Layer 12 of a small transformer language model trained on English Wikipedia (16 layers, counted from 0, width 96).
Take only the direct path to the model's output, skipping the later layers: a vector added to the residual stream pushes a token's score in proportion to its dot product with that token's output vector.

Output vectors of the tokens that the questions are about. A number n stands for n times 0.031.
"ome": -16 12 1 -1 -5 12 -12 -22 -10 24 -10 39 -6 -8 -7 2 22 -22 7 8 -14 -36 31 7 -11 -6 -12 -6 4 -19 -10 11 -12 2 -31 11 -15 21 12 8 2 5 0 -3 6 4 4 14 9 20 21 -11 14 8 14 19 6 -29 -10 10 3 0 23 -18 26 -25 26 22 33 -16 3 12 -10 -17 -16 -11 5 -10 -25 -15 -1 -25 9 -14 -5 -10 1 12 4 3 19 10 -12 -15 9 -6
"per": 2 -10 4 3 12 -7 17 -3 7 10 -1 -11 7 -6 -2 -4 -15 0 11 9 -37 -8 36 29 12 0 -5 13 3 -15 -12 14 8 -10 5 1 -4 18 4 20 1 -29 -15 -4 13 15 2 25 -10 -14 -22 -20 -4 21 7 15 -10 -4 27 -18 0 -10 0 23 -1 1 15 18 10 -15 11 9 -10 -36 -25 7 3 -6 -6 1 -17 -4 16 -8 5 -1 23 -1 -6 24 13 -1 -23 -15 -15 11
"Career": 23 4 8 2 -31 12 -19 12 38 -15 -4 -5 35 -12 -8 10 -2 25 -23 -3 17 -10 20 3 5 11 -6 32 11 12 21 24 -5 10 -4 10 46 22 8 -14 4 19 -3 4 7 14 -30 -11 -4 21 -28 -14 -6 -2 -16 15 17 -28 -15 13 17 15 -5 -12 21 13 -4 -7 -8 24 24 5 5 8 -14 6 -18 -4 -18 8 -23 5 23 -9 -37 26 0 -3 -34 -22 12 -11 13 -39 -15 0
" his": -27 0 -5 7 -9 5 -5 1 25 -10 8 -3 -9 5 1 -14 -9 -12 2 10 1 3 -6 4 3 2 -10 -3 -6 -11 -8 -4 0 -13 5 -9 11 -8 25 -12 1 16 2 0 11 21 -12 -14 -3 -11 -11 -9 8 -2 2 6 -12 -28 28 11 0 27 5 19 10 15 24 -3 -10 7 6 -16 3 3 -12 -20 -16 7 -22 12 -8 -19 -6 7 -12 8 -10 5 -10 -2 17 7 12 -2 6 13
" Char": 7 -5 1 -19 1 9 8 -15 14 -2 -2 11 4 -11 1 -1 3 -22 -12 0 0 -2 1 5 -6 -1 -21 -2 5 -6 -1 1 8 15 -9 -29 23 8 5 -15 0 3 15 -10 11 -8 -9 -7 27 -15 -16 3 3 1 -8 10 3 -13 -4 5 4 -12 7 11 14 2 11 -8 -22 33 3 5 -8 -18 -20 0 4 15 1 -14 -26 1 20 5 -9 16 -7 19 10 -12 25 -13 -4 5 2 -3
"elected": -1 -8 -14 1 -21 12 -32 -2 17 19 -7 9 23 15 17 7 17 -7 -25 0 27 -26 32 10 15 -22 8 11 20 -2 -6 14 -13 34 8 24 -6 27 4 -8 2 29 14 11 21 23 -20 -1 -6 6 2 -21 -5 -6 -11 10 0 2 0 16 11 5 8 13 27 18 -8 -18 12 -17 -14 -3 -5 4 -26 -1 -6 2 -21 2 -24 6 -3 3 -17 -10 5 4 -6 -7 -6 -43 -14 -28 -14 1
"ball": -6 11 -4 -11 -3 7 4 -10 13 -28 18 15 -7 -8 0 -16 -9 27 -3 19 4 3 29 3 24 -3 1 16 -2 1 46 10 8 -1 -42 -15 12 30 22 3 1 23 16 -2 -3 -11 -21 6 -30 4 -29 13 18 10 5 29 15 8 -17 29 14 2 -16 -2 11 -15 1 2 14 -2 2 -28 11 4 -6 -5 -11 -8 -7 -15 -22 4 -19 -15 -12 -25 9 9 -19 0 9 -10 -18 -9 -4 -5
"b": 16 -1 2 -11 10 9 25 3 -6 0 2 -20 -6 -16 8 -7 -11 3 3 9 -25 11 20 -17 32 -3 11 3 6 8 10 -9 8 0 -6 3 -3 19 16 11 0 -21 -6 6 -16 -7 -1 11 -3 -12 -27 2 -23 9 16 -1 14 -3 2 1 1 24 -9 -6 -9 -19 -5 6 -14 -32 0 -1 11 1 0 10 9 8 6 3 -15 -3 -17 11 33 -3 18 4 7 -7 0 16 -14 10 -5 25
"~": -80 52 43 -54 -50 -11 -27 -38 37 8 -30 34 27 -34 2 12 49 30 -41 82 -3 -49 92 30 18 -52 -19 -8 44 -59 10 41 -44 18 -25 -5 61 64 27 -53 11 47 3 -22 -7 29 -44 -10 12 -18 -49 19 -5 30 -49 43 -23 2 31 15 52 -14 -19 -12 32 8 31 43 -28 12 37 6 13 -46 -36 -28 15 -9 -65 8 -54 -38 87 9 -38 27 -6 33 -21 -76 75 -22 -48 -23 -6 -20
"us": 1 14 -10 -1 8 -13 -4 -6 -5 18 7 -8 -7 -26 -31 17 14 -2 1 26 0 7 25 -15 -15 11 1 14 11 -5 13 3 12 -9 -9 2 -3 -8 1 8 -1 3 -7 19 22 22 7 -30 -12 -4 -8 -15 2 -11 4 -13 -4 -5 -6 -1 7 6 -23 7 17 -12 34 9 37 -31 2 -4 8 4 5 -6 26 12 6 6 -18 -7 -12 -22 10 -13 -7 -3 11 23 -13 14 14 -5 -10 -10
" medal": -27 -4 4 -5 -13 -18 12 -22 6 -1 0 5 1 -24 -2 -8 5 4 -47 0 12 19 14 -3 5 -7 -7 13 13 -12 -2 -6 -10 19 -12 -2 17 -3 -4 -17 1 9 7 -19 -27 -8 -33 -5 -23 -7 2 8 4 19 -5 19 -9 6 -10 14 10 14 -2 -2 26 20 13 -7 1 -17 -6 15 -5 17 6 -5 9 -4 -14 -9 -38 -25 -3 21 -32 12 0 21 -13 3 33 -17 -4 -2 9 -14
"Ş": -1 17 16 -24 -6 15 -27 -1 1 -11 -16 25 12 -8 5 24 6 12 -18 3 -1 -29 37 -6 1 -19 -1 4 12 16 37 22 -10 -5 -7 -9 21 12 30 -14 3 -6 -1 -15 -12 18 -12 -24 9 -26 -21 -1 -14 -14 -3 21 4 2 11 7 16 -13 -9 -9 9 11 5 10 -5 31 24 -13 0 8 -3 -1 -3 -10 -3 13 -10 -4 -5 3 -6 28 -9 28 -17 -8 -9 3 -29 -14 13 0
"men": -3 -24 -2 7 -4 -13 -8 -4 -26 9 17 10 -37 6 17 -12 -26 12 9 4 -32 4 23 17 17 -16 23 16 -5 -11 17 3 -20 11 -19 17 3 18 4 14 -1 -2 -22 -4 10 13 0 -7 -15 -7 -12 17 -2 36 -10 16 -9 -3 -15 16 3 -10 10 7 19 -26 1 2 17 -15 0 16 17 7 -16 -3 -2 -5 -2 -4 -17 7 14 10 -9 6 -10 53 -12 8 2 -9 -14 -5 -6 0
"7": -82 53 41 -53 -49 -11 -27 -38 39 7 -31 33 26 -36 1 14 51 31 -41 83 -2 -47 91 30 15 -52 -20 -7 43 -61 9 40 -44 19 -25 -4 58 62 27 -53 11 45 2 -23 -7 30 -48 -8 12 -18 -51 21 -5 30 -52 46 -22 1 31 15 52 -13 -18 -12 33 7 33 44 -28 11 35 5 13 -46 -36 -25 14 -10 -65 8 -53 -38 89 10 -38 27 -7 34 -21 -78 73 -23 -50 -22 -5 -20
"p": -81 54 44 -53 -50 -12 -26 -36 37 7 -29 32 25 -36 1 12 48 29 -42 83 -2 -47 94 31 18 -51 -19 -8 43 -55 10 42 -45 18 -25 -5 58 61 28 -50 9 45 2 -20 -8 29 -44 -9 12 -17 -49 19 -7 33 -51 44 -22 3 32 16 52 -15 -18 -12 31 10 32 44 -30 13 34 7 12 -44 -40 -28 15 -12 -67 8 -55 -37 87 9 -39 26 -6 31 -23 -78 76 -22 -46 -24 -8 -21
" App": -12 13 7 -21 -2 27 6 -14 17 -7 -19 5 41 13 -8 19 -16 -17 -14 29 3 -20 -1 10 9 -4 -4 -7 10 6 0 -8 -7 21 -9 -11 0 11 -7 -12 0 18 23 -4 6 -15 7 8 5 -6 -20 -10 12 -7 -11 28 -6 12 9 0 4 2 -7 12 13 6 -7 -2 -2 17 -4 -2 22 -9 -6 4 2 -2 5 2 -7 5 22 10 -7 -4 -2 10 4 -10 3 1 8 -12 -14 -8
"her": -19 -1 0 -5 5 26 -5 -1 -7 10 6 3 35 5 -1 1 17 -25 7 15 -36 -55 35 35 18 1 -3 33 -6 -15 21 13 8 -16 5 -18 26 -3 24 14 1 6 -6 5 -6 10 5 15 -34 14 -21 4 10 -7 12 -13 9 -21 12 6 6 -14 -2 -11 -5 30 15 9 4 -32 28 -7 -26 7 -10 -1 0 16 9 24 0 -4 -7 -6 -5 25 -3 9 -17 0 1 -6 -2 6 -10 16
"vi": 7 -18 -15 0 -6 14 16 -28 -15 3 16 -24 -14 -1 -2 -7 4 0 20 10 18 -16 20 -16 -16 -3 2 12 20 -17 17 4 -7 -6 -34 15 7 5 4 -5 0 -15 -10 -18 -12 -2 0 32 -9 -19 -6 -4 -3 12 -3 -10 -15 6 -5 7 -1 5 -13 8 13 7 -6 8 9 -12 28 -1 -16 -10 -9 5 -5 4 24 14 -7 -19 15 4 19 -9 -17 -15 -1 -4 2 2 -16 6 -11 -15
"east": -5 33 6 14 5 -44 2 -16 14 -9 -24 19 17 -11 12 19 5 9 -19 18 15 -12 16 -11 -7 -21 -13 22 13 -3 -9 12 -6 19 21 -21 25 7 8 0 2 11 -9 -8 0 8 -17 -10 9 -14 -5 -2 -25 -29 10 14 -4 21 1 1 10 -24 3 -25 7 -13 -22 8 11 -14 1 -5 -12 -4 -18 20 -24 3 1 6 -3 0 -25 -6 -7 -17 5 -11 -18 9 7 8 -6 0 -8 -27
"tan": -4 -5 6 -4 6 0 -13 -1 -4 -3 14 8 -4 -8 17 12 34 13 -9 11 -14 7 40 32 -14 -4 -12 11 0 -12 10 15 11 16 -19 5 15 15 -9 -9 -1 -21 0 -6 -5 23 -10 -17 -8 -4 15 -3 10 18 -2 9 13 -3 -8 14 13 -21 3 -41 -3 -10 4 17 7 -20 31 -2 -12 -20 -10 -28 1 17 -28 8 -9 1 -7 -2 17 -8 17 21 9 -1 5 -5 -31 3 0 -22
"et": 4 -10 -10 -7 20 -8 3 -16 -8 4 -28 16 -3 -4 -17 -5 -10 19 -14 1 -32 11 9 -11 -5 22 -5 9 2 -15 12 18 12 11 7 24 -11 -22 -9 19 0 15 20 0 -15 -16 12 -27 -6 16 17 -1 -3 8 2 6 7 -11 -3 28 5 1 -15 -2 -7 -25 -9 13 28 1 21 9 4 -17 -40 -18 -3 -10 -9 -4 -11 -15 -2 14 20 -10 15 7 -5 -1 0 -2 9 -12 6 -13
" episode": -11 12 1 -8 -15 12 0 -16 13 2 1 11 -4 7 -8 -13 23 7 -18 6 -18 -19 4 2 8 13 -20 1 5 -20 4 -9 -7 20 -2 -15 -6 14 12 -11 1 29 10 -7 -24 -8 -7 4 -21 -20 -15 16 3 48 -21 -16 1 27 -14 12 6 -1 7 12 -6 -4 27 4 -4 5 -4 -1 -8 -3 -3 -10 -11 -3 -28 7 3 5 30 20 -19 8 -9 -2 -14 2 32 2 5 12 -6 -21
"ough": -25 5 0 -15 -17 -17 -5 -21 -10 17 8 -1 7 4 -12 1 2 -14 -29 24 24 -26 35 -1 29 -6 -23 8 22 -29 -14 -11 -6 21 20 26 20 5 10 8 2 8 11 -4 18 0 2 7 42 -6 -31 5 -15 -10 8 34 9 -17 4 6 8 -7 -12 -9 19 -44 -1 -8 32 -6 8 10 -11 2 1 22 -7 23 -8 18 8 7 15 -10 -5 -3 -7 -5 5 -2 5 -8 1 -2 -11 -16
"€": -2 8 0 -10 -22 0 3 -24 7 5 -23 -7 -10 -3 -8 26 13 19 -26 10 -10 -36 35 22 -14 -10 -15 7 5 6 14 -9 -16 -12 -22 -11 -2 5 0 -8 1 13 -7 3 3 29 -39 -17 -4 -21 2 -3 5 -17 -21 15 4 18 15 -2 19 -11 4 9 7 21 -12 8 2 15 9 -2 27 -7 -34 5 4 -6 -12 0 -4 -28 24 -8 -5 -9 8 -4 -14 -1 8 -19 -17 3 21 28
"≥": -41 51 17 -15 -10 -27 10 2 11 27 -21 26 35 -13 7 10 45 1 8 11 16 -9 40 12 1 -22 -8 7 13 2 34 23 -9 -3 -21 5 0 13 -22 -8 3 10 8 8 -12 12 -30 -10 0 -3 3 3 -7 -3 -26 14 -13 20 14 1 22 2 14 -23 12 1 5 -4 8 8 24 22 0 -18 -27 -21 7 -15 -24 1 -25 -34 -14 -20 6 -9 -21 2 -13 -6 27 -14 -34 1 8 -7
"C": -81 54 41 -53 -49 -10 -26 -38 39 8 -31 33 26 -36 2 13 51 30 -42 82 -3 -50 92 31 16 -53 -20 -7 43 -61 10 40 -45 18 -25 -3 61 62 28 -52 12 47 2 -23 -6 30 -47 -10 11 -19 -51 20 -5 29 -51 48 -22 1 29 14 53 -13 -18 -12 33 6 32 43 -28 11 36 5 14 -47 -36 -25 15 -9 -66 8 -55 -38 89 9 -37 27 -7 34 -20 -78 76 -22 -51 -22 -4 -19
"dge": 1 1 30 -3 7 6 0 -16 -19 30 -5 -21 24 -23 16 18 -11 3 9 3 0 21 18 17 7 5 -7 14 29 -15 30 -10 -12 6 -16 24 2 16 7 -8 1 21 -22 -10 -3 -14 1 6 21 18 -20 -7 -4 31 -29 -5 -16 -2 3 3 3 -4 -21 -39 19 -6 -9 -2 26 -7 28 0 -21 -3 5 -9 32 14 -28 7 15 4 23 12 7 -16 27 10 -3 -15 39 2 -11 15 -15 -12
"go": 13 -5 0 9 -8 9 17 7 0 30 -2 -3 -20 -1 17 -22 -17 12 -15 6 -8 1 29 7 23 -8 9 -28 4 -9 1 -3 5 15 -24 -6 11 -1 -11 8 0 -14 -20 -20 3 2 2 -18 -4 8 -3 8 -10 17 -29 19 16 -3 2 17 3 3 -11 -19 18 -12 -6 -21 22 0 22 -12 1 -23 -1 -2 -10 27 6 11 -11 0 -5 -13 13 -24 23 -8 -17 0 -3 -27 -5 10 -2 -4
"ful": -10 -1 16 -4 -9 -8 21 -21 22 7 13 12 -7 -14 27 10 -10 8 4 37 10 -8 40 15 -6 -11 6 35 3 -32 32 -3 -10 31 4 -18 19 18 45 19 0 9 -2 18 -12 12 -14 6 -21 26 -48 -2 -14 10 12 3 23 1 12 -7 12 -3 15 -2 2 -2 0 1 20 3 -11 -35 27 -19 -4 -16 7 32 1 -15 11 -36 23 -2 -4 17 1 19 1 3 -8 -7 -34 2 -12 16
"li": 27 -20 -5 -6 3 29 7 -15 -2 -26 -14 -4 -2 28 11 -1 6 -4 -3 9 3 9 15 -9 9 2 -6 28 -9 -1 11 11 -16 18 4 -14 -3 -5 27 2 -1 -21 17 -5 -3 -9 3 9 -23 5 1 -19 2 0 -10 -5 -19 -5 12 -3 -1 12 -17 -23 7 -5 -8 -13 34 -13 14 12 1 -10 2 10 3 3 11 -13 0 -8 -4 -1 8 -13 13 -13 -3 11 -15 21 -3 11 7 6

Each question shows what one neuron of this layer's MLP adds at an activation of 1. A number n stands for n times 0.0019.

n160: -18 -17 57 28 6 -3 -31 10 16 18 -28 -12 16 24 -10 15 57 -16 13 -7 -27 -28 56 7 -15 13 25 13 17 43 17 -7 8 18 20 21 -9 -14 -36 -24 6 -18 26 -18 24 34 5 12 3 19 8 12 58 2 34 38 27 -23 -5 24 -5 21 2 -14 32 -26 29 6 14 15 -16 24 4 5 36 -73 21 -2 0 -3 15 -9 -15 -39 13 18 -8 -22 1 36 -11 21 3 -2 0 -23
Pushed up most: "ome"

n85: -4 -10 18 -23 26 33 -13 2 17 29 -21 -3 5 -47 -7 -36 -3 -29 -9 -20 37 -37 -4 62 -36 8 34 -15 -33 12 27 13 8 -29 -25 31 -34 70 -2 22 50 17 6 18 16 9 7 -19 0 8 18 -12 13 -13 -19 14 58 -2 -5 11 5 -7 33 27 22 35 -9 -9 -10 5 -29 20 -41 17 11 -24 -11 -32 -22 26 20 12 12 17 -11 -55 -43 -13 45 -16 -21 -19 -41 3 -50 43
Which two tokens does it push up most, strongest first? "elected", "ome"

n241: -21 0 -51 -4 6 10 -27 -2 -38 -48 16 23 -7 -37 -22 16 -18 -4 52 -16 -18 14 -23 -44 -39 -22 14 36 1 -57 -35 -19 -13 -26 23 -24 4 -5 27 -36 -66 22 10 8 -1 41 20 -14 -4 7 -6 6 6 -26 22 -7 -9 3 17 -47 -66 -9 25 2 21 31 13 -49 -41 -1 -12 16 8 6 -2 6 9 -14 -3 -6 14 -11 28 -8 -9 31 -37 6 6 -2 10 -46 3 -15 18 17
Pushed down most: "go"

n157: 11 6 -1 -14 -34 -21 -29 18 -25 -25 -1 -15 -16 -1 -19 28 -5 19 -20 -19 -20 15 -31 23 -7 4 -13 4 -5 35 -18 -25 6 13 -17 -7 -17 4 28 17 -9 -19 7 21 7 -4 -7 -5 -1 7 -15 10 -21 -1 10 14 -34 51 2 8 -47 -63 -17 6 10 8 -7 -7 14 -7 20 -12 -17 4 -39 13 8 -2 45 2 25 19 32 5 -2 0 19 -34 30 -19 25 5 -10 -26 -1 -47
Pushed up most: "east"

n112: 17 -27 0 20 34 -29 12 -16 33 12 13 8 -9 22 4 15 10 -4 -2 27 17 26 11 2 -10 -17 17 -23 22 -19 -15 25 -7 22 15 -4 -25 -1 -7 12 -15 -26 25 -13 -22 3 -16 -10 12 28 -17 -17 45 17 -47 -17 15 28 -2 -24 8 16 46 23 -44 0 -21 -17 -14 3 -25 -37 -11 -13 19 15 21 -10 21 13 -17 45 -9 2 -33 4 -3 -12 -7 -3 -7 -4 -12 7 27 13
Which two tokens does it push up most, strongest first? "ful", "elected"

n236: 13 -17 -14 -35 17 15 16 -2 -2 -9 20 12 12 18 23 -6 -43 28 -15 -10 -2 26 -12 -40 32 4 -3 -24 -17 3 -37 -33 -8 11 20 0 -30 -31 -6 9 -77 -1 -21 -4 -3 -4 33 -20 18 -26 11 -5 -34 3 13 -34 36 -10 18 7 2 -14 -11 5 13 5 9 -12 -27 -15 -36 -30 14 3 5 -11 5 6 -18 -2 -33 -20 -18 -4 2 16 -7 -12 -1 -6 -19 -2 8 3 -18 13
Pushed up most: "b"

n31: 8 9 4 42 25 -5 29 -10 -5 -7 41 -6 -6 -7 36 -6 -70 11 -23 -1 -37 -31 5 33 -22 31 21 -6 -27 -52 22 36 -15 2 -8 8 -4 16 15 8 -15 -32 15 6 -5 -29 -10 18 -42 -19 13 -7 -38 11 10 -4 10 8 -6 17 3 -7 -17 3 -9 1 2 29 -15 45 -21 18 -4 -4 1 8 -6 5 -15 18 22 19 33 16 21 -12 47 -56 -41 -11 30 25 -79 -40 -9 40
Pushed down most: "us"

n115: 18 -18 3 8 -5 -49 27 -52 -28 -21 -7 56 19 7 -39 -30 10 27 16 14 -21 -2 36 3 20 3 4 23 -44 -15 18 6 51 -25 5 19 19 -36 -5 -49 -32 11 29 24 10 -23 21 3 -1 13 3 7 16 27 -13 0 47 15 22 8 -12 -20 -5 -6 4 12 38 7 -25 10 12 -15 -2 -6 39 33 -6 -5 -8 -2 -18 -19 48 -4 9 28 -5 37 -30 -3 -25 -15 12 -8 11 -24
Pushed down most: "elected"

n204: -3 23 29 -38 49 -4 27 -13 -23 -12 5 6 -3 32 11 4 47 -24 9 42 25 8 2 6 20 19 13 -6 17 13 25 45 -15 -8 -23 -2 -23 -10 -18 -23 -9 11 -37 -1 13 26 12 -39 -4 3 -35 33 14 7 -15 17 -3 7 -15 50 28 4 18 7 -31 -16 -20 0 27 3 27 -7 -10 -18 -1 12 -27 7 -18 26 30 -16 -29 -21 -14 -31 -20 6 -1 -17 -9 13 6 59 -11 -34
Pushed up most: "≥"

n96: -5 -15 -4 19 -3 -52 17 -31 17 -36 -31 7 -1 15 -20 -25 -17 22 6 33 -29 2 -38 -15 -23 -26 -11 -33 -8 -7 13 25 16 -28 -23 -2 -21 -1 16 45 19 -3 1 53 -57 9 5 3 -5 43 -13 -40 -22 24 13 -90 3 0 19 18 -13 -14 12 -24 -25 18 -50 -28 25 8 29 -42 -17 -5 -23 -9 -25 -7 -24 18 -10 23 0 14 1 -6 0 27 -34 -12 -25 4 -30 -40 -14 1
Pushed up most: "et"

n61: -6 60 4 -16 -18 -1 3 26 -1 4 18 2 -14 10 0 9 4 8 -11 8 -1 -9 -14 -46 -39 27 29 10 -5 2 -25 -7 2 -2 10 -3 57 -34 -30 -7 21 -4 6 -18 2 -18 -7 -14 -10 -10 -7 -3 -12 9 0 24 -34 -28 -15 15 32 0 12 12 5 -4 -9 8 21 -9 15 39 15 -9 15 20 0 -14 11 4 -1 -2 32 -31 -3 6 4 1 6 2 -18 -11 10 -16 19 25
Pushed down most: "dge"

n217: 35 -11 -33 -21 1 20 33 1 5 -21 39 9 20 -16 0 23 8 -28 36 9 44 -42 32 2 23 18 12 12 -31 8 -7 -40 44 -12 -9 -25 18 -42 -14 15 2 16 14 15 13 40 -10 -56 14 -15 12 -14 -3 -3 22 14 2 -4 -20 -34 -13 10 28 35 28 29 -15 21 -27 -28 31 -73 28 5 13 9 17 -7 19 8 -37 13 40 16 2 -7 -27 24 -18 -15 -41 -2 -6 17 6 6
Pushed down most: "dge"

n114: 0 25 4 -21 -21 13 -6 -17 16 -10 -11 -32 28 27 1 43 15 46 8 -37 -15 19 14 22 9 -41 -30 2 9 27 1 -30 -19 -9 -7 5 -14 28 9 43 -23 -8 -9 4 -8 -30 -8 44 8 -36 0 -38 8 40 10 -16 -39 9 -33 56 6 36 -39 35 -10 10 -28 -14 -41 -20 -10 -36 28 11 34 -57 20 -13 16 21 -42 2 -25 1 20 37 13 1 -7 -24 -12 25 50 17 -29 -34
Pushed up most: "b"

n81: 10 1 36 -4 -38 -2 -33 -31 -11 -5 -38 -12 -16 13 17 19 13 37 -41 3 -28 9 2 13 -4 -11 20 21 -32 0 4 -10 7 50 -2 -14 -2 -10 -43 -3 4 -22 23 13 -10 32 -30 10 9 15 -4 40 1 -61 -11 17 6 -19 30 -65 -4 10 35 9 23 -3 25 -35 0 -40 9 -37 -53 1 -34 22 -14 -5 25 9 19 -16 -27 23 39 -7 8 6 25 -20 -27 7 22 -6 -8 -18
Pushed up most: "east"

n111: -34 21 -11 -10 14 7 1 31 -48 13 21 -44 7 -36 10 -37 -8 0 -21 31 22 11 10 16 3 12 -9 18 32 -24 17 4 13 -20 -5 -27 13 -21 -45 14 -14 0 26 -16 -38 -1 3 -35 5 -30 -9 19 29 -35 -27 41 -41 -19 -11 -17 -11 13 12 52 -43 -9 -28 -17 13 -4 20 0 -8 -20 -35 7 -28 -10 -20 17 31 -45 -3 -3 20 -10 13 -9 23 22 -61 -6 -8 13 6 -19
Pushed down most: "Career"

n223: 16 17 9 9 -14 23 -28 -27 -1 -16 2 -57 19 10 13 -19 7 25 -26 13 18 -34 -19 -3 -6 18 7 -25 -11 -19 11 10 23 -1 -32 -9 -18 -5 -11 -15 46 28 12 -3 18 -8 23 -18 21 0 -3 -8 36 -2 11 17 -21 -53 -21 -22 -3 19 6 24 -4 2 8 36 32 -20 -6 3 -32 -31 38 -16 10 -29 -23 -3 -11 5 -3 -10 -23 -12 -17 9 -17 -15 18 24 34 -9 0 -10
Pushed down most: "ful"

n143: -25 3 4 -1 -13 5 17 35 -10 -9 -7 10 25 13 0 4 -25 -2 0 7 1 -26 -28 12 17 23 1 -41 -34 -15 -16 -22 8 -6 -11 -21 6 -39 -18 -30 -33 48 -6 -2 8 33 -14 -14 29 -19 1 25 -7 -2 24 4 8 36 43 -15 19 12 11 -15 -23 25 -19 30 -32 0 15 -32 9 15 0 21 30 27 -6 19 -19 -9 13 -24 10 21 -34 3 -30 -7 51 18 19 -41 -21 47
Pushed down most: "li"

n121: -37 9 17 -31 -7 -11 4 78 -11 -14 -21 -7 4 7 28 13 44 10 21 -8 12 19 -21 -59 -20 -34 -24 22 -30 29 -8 12 12 -50 -6 -1 23 3 51 54 10 5 -19 6 8 -4 0 -16 20 -3 -13 14 -12 15 -18 12 -51 42 -4 -41 -5 6 34 -29 -11 -3 8 21 -35 10 15 -51 4 2 34 -13 19 22 38 6 1 -34 -24 -34 1 57 1 13 28 38 8 23 26 -12 -7 -27
Pushed up most: "Ş"

n192: -47 -5 47 -19 -32 -7 4 3 2 -17 30 18 9 -7 -19 8 32 -40 60 10 -11 -36 -3 12 -44 -35 3 27 -14 40 14 -26 -4 36 -19 5 -9 -21 30 1 -16 -49 -13 -29 -8 11 24 23 -31 0 7 15 -12 -29 2 6 2 -13 -24 -10 23 -19 -44 26 -6 -31 39 -17 -18 14 8 -41 -22 -15 13 33 12 -27 40 -4 -5 21 -18 -1 -27 31 20 8 -2 -12 -5 20 31 29 13 5
Which two tokens does it push up most, strongest first? "her", "Ş"

n59: 14 -49 -17 -18 8 -10 -13 2 -1 -2 27 -54 -36 46 -12 -4 -11 31 -7 -53 16 -35 13 -15 -27 -10 47 33 16 11 20 6 19 7 -55 46 57 40 -31 11 22 -43 7 -2 9 5 4 -14 -37 -5 49 -16 -11 -36 -5 13 -9 0 -12 27 11 -14 -37 42 22 20 8 42 15 -21 -5 -13 38 -20 -31 -5 32 18 -28 -22 13 18 -11 -6 17 -20 -22 -9 -6 36 -17 -24 -25 11 -11 -7
Pushed up most: "vi"

n64: -15 -4 -20 -6 -3 44 26 -17 8 -5 2 -7 24 -2 -38 -7 23 -23 2 16 10 -51 -50 16 -22 15 17 -32 3 31 -13 -45 14 -5 6 -42 6 -7 -2 -8 -1 41 2 7 10 14 -7 -11 -29 -18 12 24 35 -8 -14 -7 -13 -2 6 -15 -39 11 15 22 -11 25 -17 11 -1 -11 6 -4 -6 7 40 -16 19 -5 21 -4 -46 17 12 30 -13 7 -65 7 -5 5 -5 23 -26 -27 25 0
Pushed down most: "dge"

n12: -2 5 18 11 -3 -39 -34 -18 -16 -12 -2 -16 -2 28 23 -29 -15 6 -31 2 -52 -29 -9 -9 12 20 -9 5 -25 -26 5 -3 -23 1 24 0 -37 -8 -16 15 18 24 9 -4 30 7 20 2 39 38 14 -11 15 11 4 -15 -22 -13 14 -2 -28 6 26 17 -1 15 22 -1 39 -30 -23 -3 -9 -26 -30 -35 -46 -24 46 -46 -14 -26 -33 -13 -20 14 16 -11 22 -30 25 1 18 -18 4 18
Pushed down most: "Ş"

n70: -13 20 -17 7 -18 -2 -21 27 3 8 21 5 -39 0 -4 50 -3 2 -34 10 -15 41 -16 16 -9 -43 23 -15 -10 -11 10 14 15 13 -15 -1 3 -48 3 42 -41 13 23 26 12 13 26 2 -2 -4 -29 0 -10 -6 8 34 7 3 -26 -54 35 -23 -52 -40 18 -35 4 7 9 -9 -29 50 28 8 1 -6 -9 -3 1 -18 0 17 4 -11 6 48 16 6 -16 -24 15 -5 -9 -30 -7 33
Pushed down most: "vi"

n78: 1 -17 11 14 -18 18 -47 9 5 19 -41 29 -7 34 -33 11 -23 4 -16 -13 39 -1 -15 30 -22 -9 12 -29 19 29 -16 -10 -17 13 -6 2 36 4 -7 9 0 19 33 5 -26 -36 -27 4 18 -6 16 -23 -47 -2 33 20 28 17 -19 -3 6 -24 -62 6 -29 -51 -7 7 13 -35 48 32 22 -7 29 -11 9 20 -13 25 -13 24 2 19 0 -31 -49 26 12 22 18 11 18 6 -15 5
Pushed up most: "ough"

n240: -15 6 -31 -18 16 -25 -1 -6 23 -57 6 14 -23 -1 -48 1 -27 20 43 -40 -26 24 -43 4 -17 -31 -22 4 24 30 -37 4 -11 11 5 29 21 21 5 3 -16 28 -34 -11 -17 -11 23 -16 -4 39 12 40 -17 -32 -10 15 23 35 -24 -2 6 -18 22 4 40 -6 -8 -35 2 4 -25 19 3 11 -1 -30 21 -14 -7 37 -39 23 27 -25 56 3 -22 8 45 1 33 34 23 -23 7 12
Pushed down most: "her"

n229: 18 -1 -14 -11 -22 4 -18 32 23 -8 34 -70 31 13 15 4 42 6 -48 15 10 -6 -38 19 17 -8 51 -17 19 0 26 -38 20 23 -16 10 -7 29 -1 4 20 -31 22 21 56 36 -12 1 -14 -25 -9 13 -26 11 -26 45 -3 -17 8 -33 -2 28 37 3 -5 -17 13 -27 18 13 -7 -24 -7 28 -16 -4 -7 52 -11 19 0 -23 -25 35 -11 -6 -15 -32 10 -15 -12 -32 -8 -12 -18 20
Which two tokens does it push up most, strongest first? "elected", "Career"

n27: -29 26 -31 -17 -4 51 -10 -12 1 18 -7 20 5 46 0 -17 -26 40 10 9 -29 -26 -5 -8 11 -31 39 24 9 -44 31 -1 21 9 22 20 33 -12 -45 44 -27 11 10 11 2 35 46 -21 -27 -4 24 -17 -25 17 14 54 -36 55 -17 -52 33 -5 -35 43 -2 -50 28 -37 -8 31 -23 37 24 3 9 43 -28 -25 2 -1 10 19 1 -30 -4 40 26 5 -10 15 -30 2 9 -17 -20 13
Pushed down most: "dge"

n24: 6 -7 -36 3 -8 -6 -29 -11 -4 -17 3 14 18 8 -22 27 -6 18 0 -24 -4 16 -24 -9 -25 -16 -33 -1 62 4 37 6 19 -40 1 -21 36 -11 0 -11 3 12 -15 -19 -9 5 -1 34 -19 44 -8 -70 -18 13 28 36 10 23 -6 29 34 4 -1 -10 28 8 15 -4 0 40 -4 11 -3 -36 -22 -34 2 26 -14 -34 9 40 -10 -27 -30 22 -11 14 1 17 14 -3 -1 0 43 16
Pushed down most: "b"

n138: -20 40 -10 25 8 16 -5 9 3 41 15 -14 -1 -42 -62 -7 42 -4 25 -42 -22 40 18 -23 11 5 -8 28 -46 -21 7 -5 23 -17 -18 -87 -14 12 0 8 45 42 -37 32 -24 15 -19 -4 10 24 -2 6 57 -7 -12 -37 8 -7 -33 -19 -35 -15 -16 26 9 16 -70 -21 29 -10 46 -14 52 27 17 47 13 38 26 16 -6 -16 30 -12 21 -6 -34 29 9 32 20 -38 9 20 -19 -13
Which two tokens does it push up most, strongest first? "us", "her"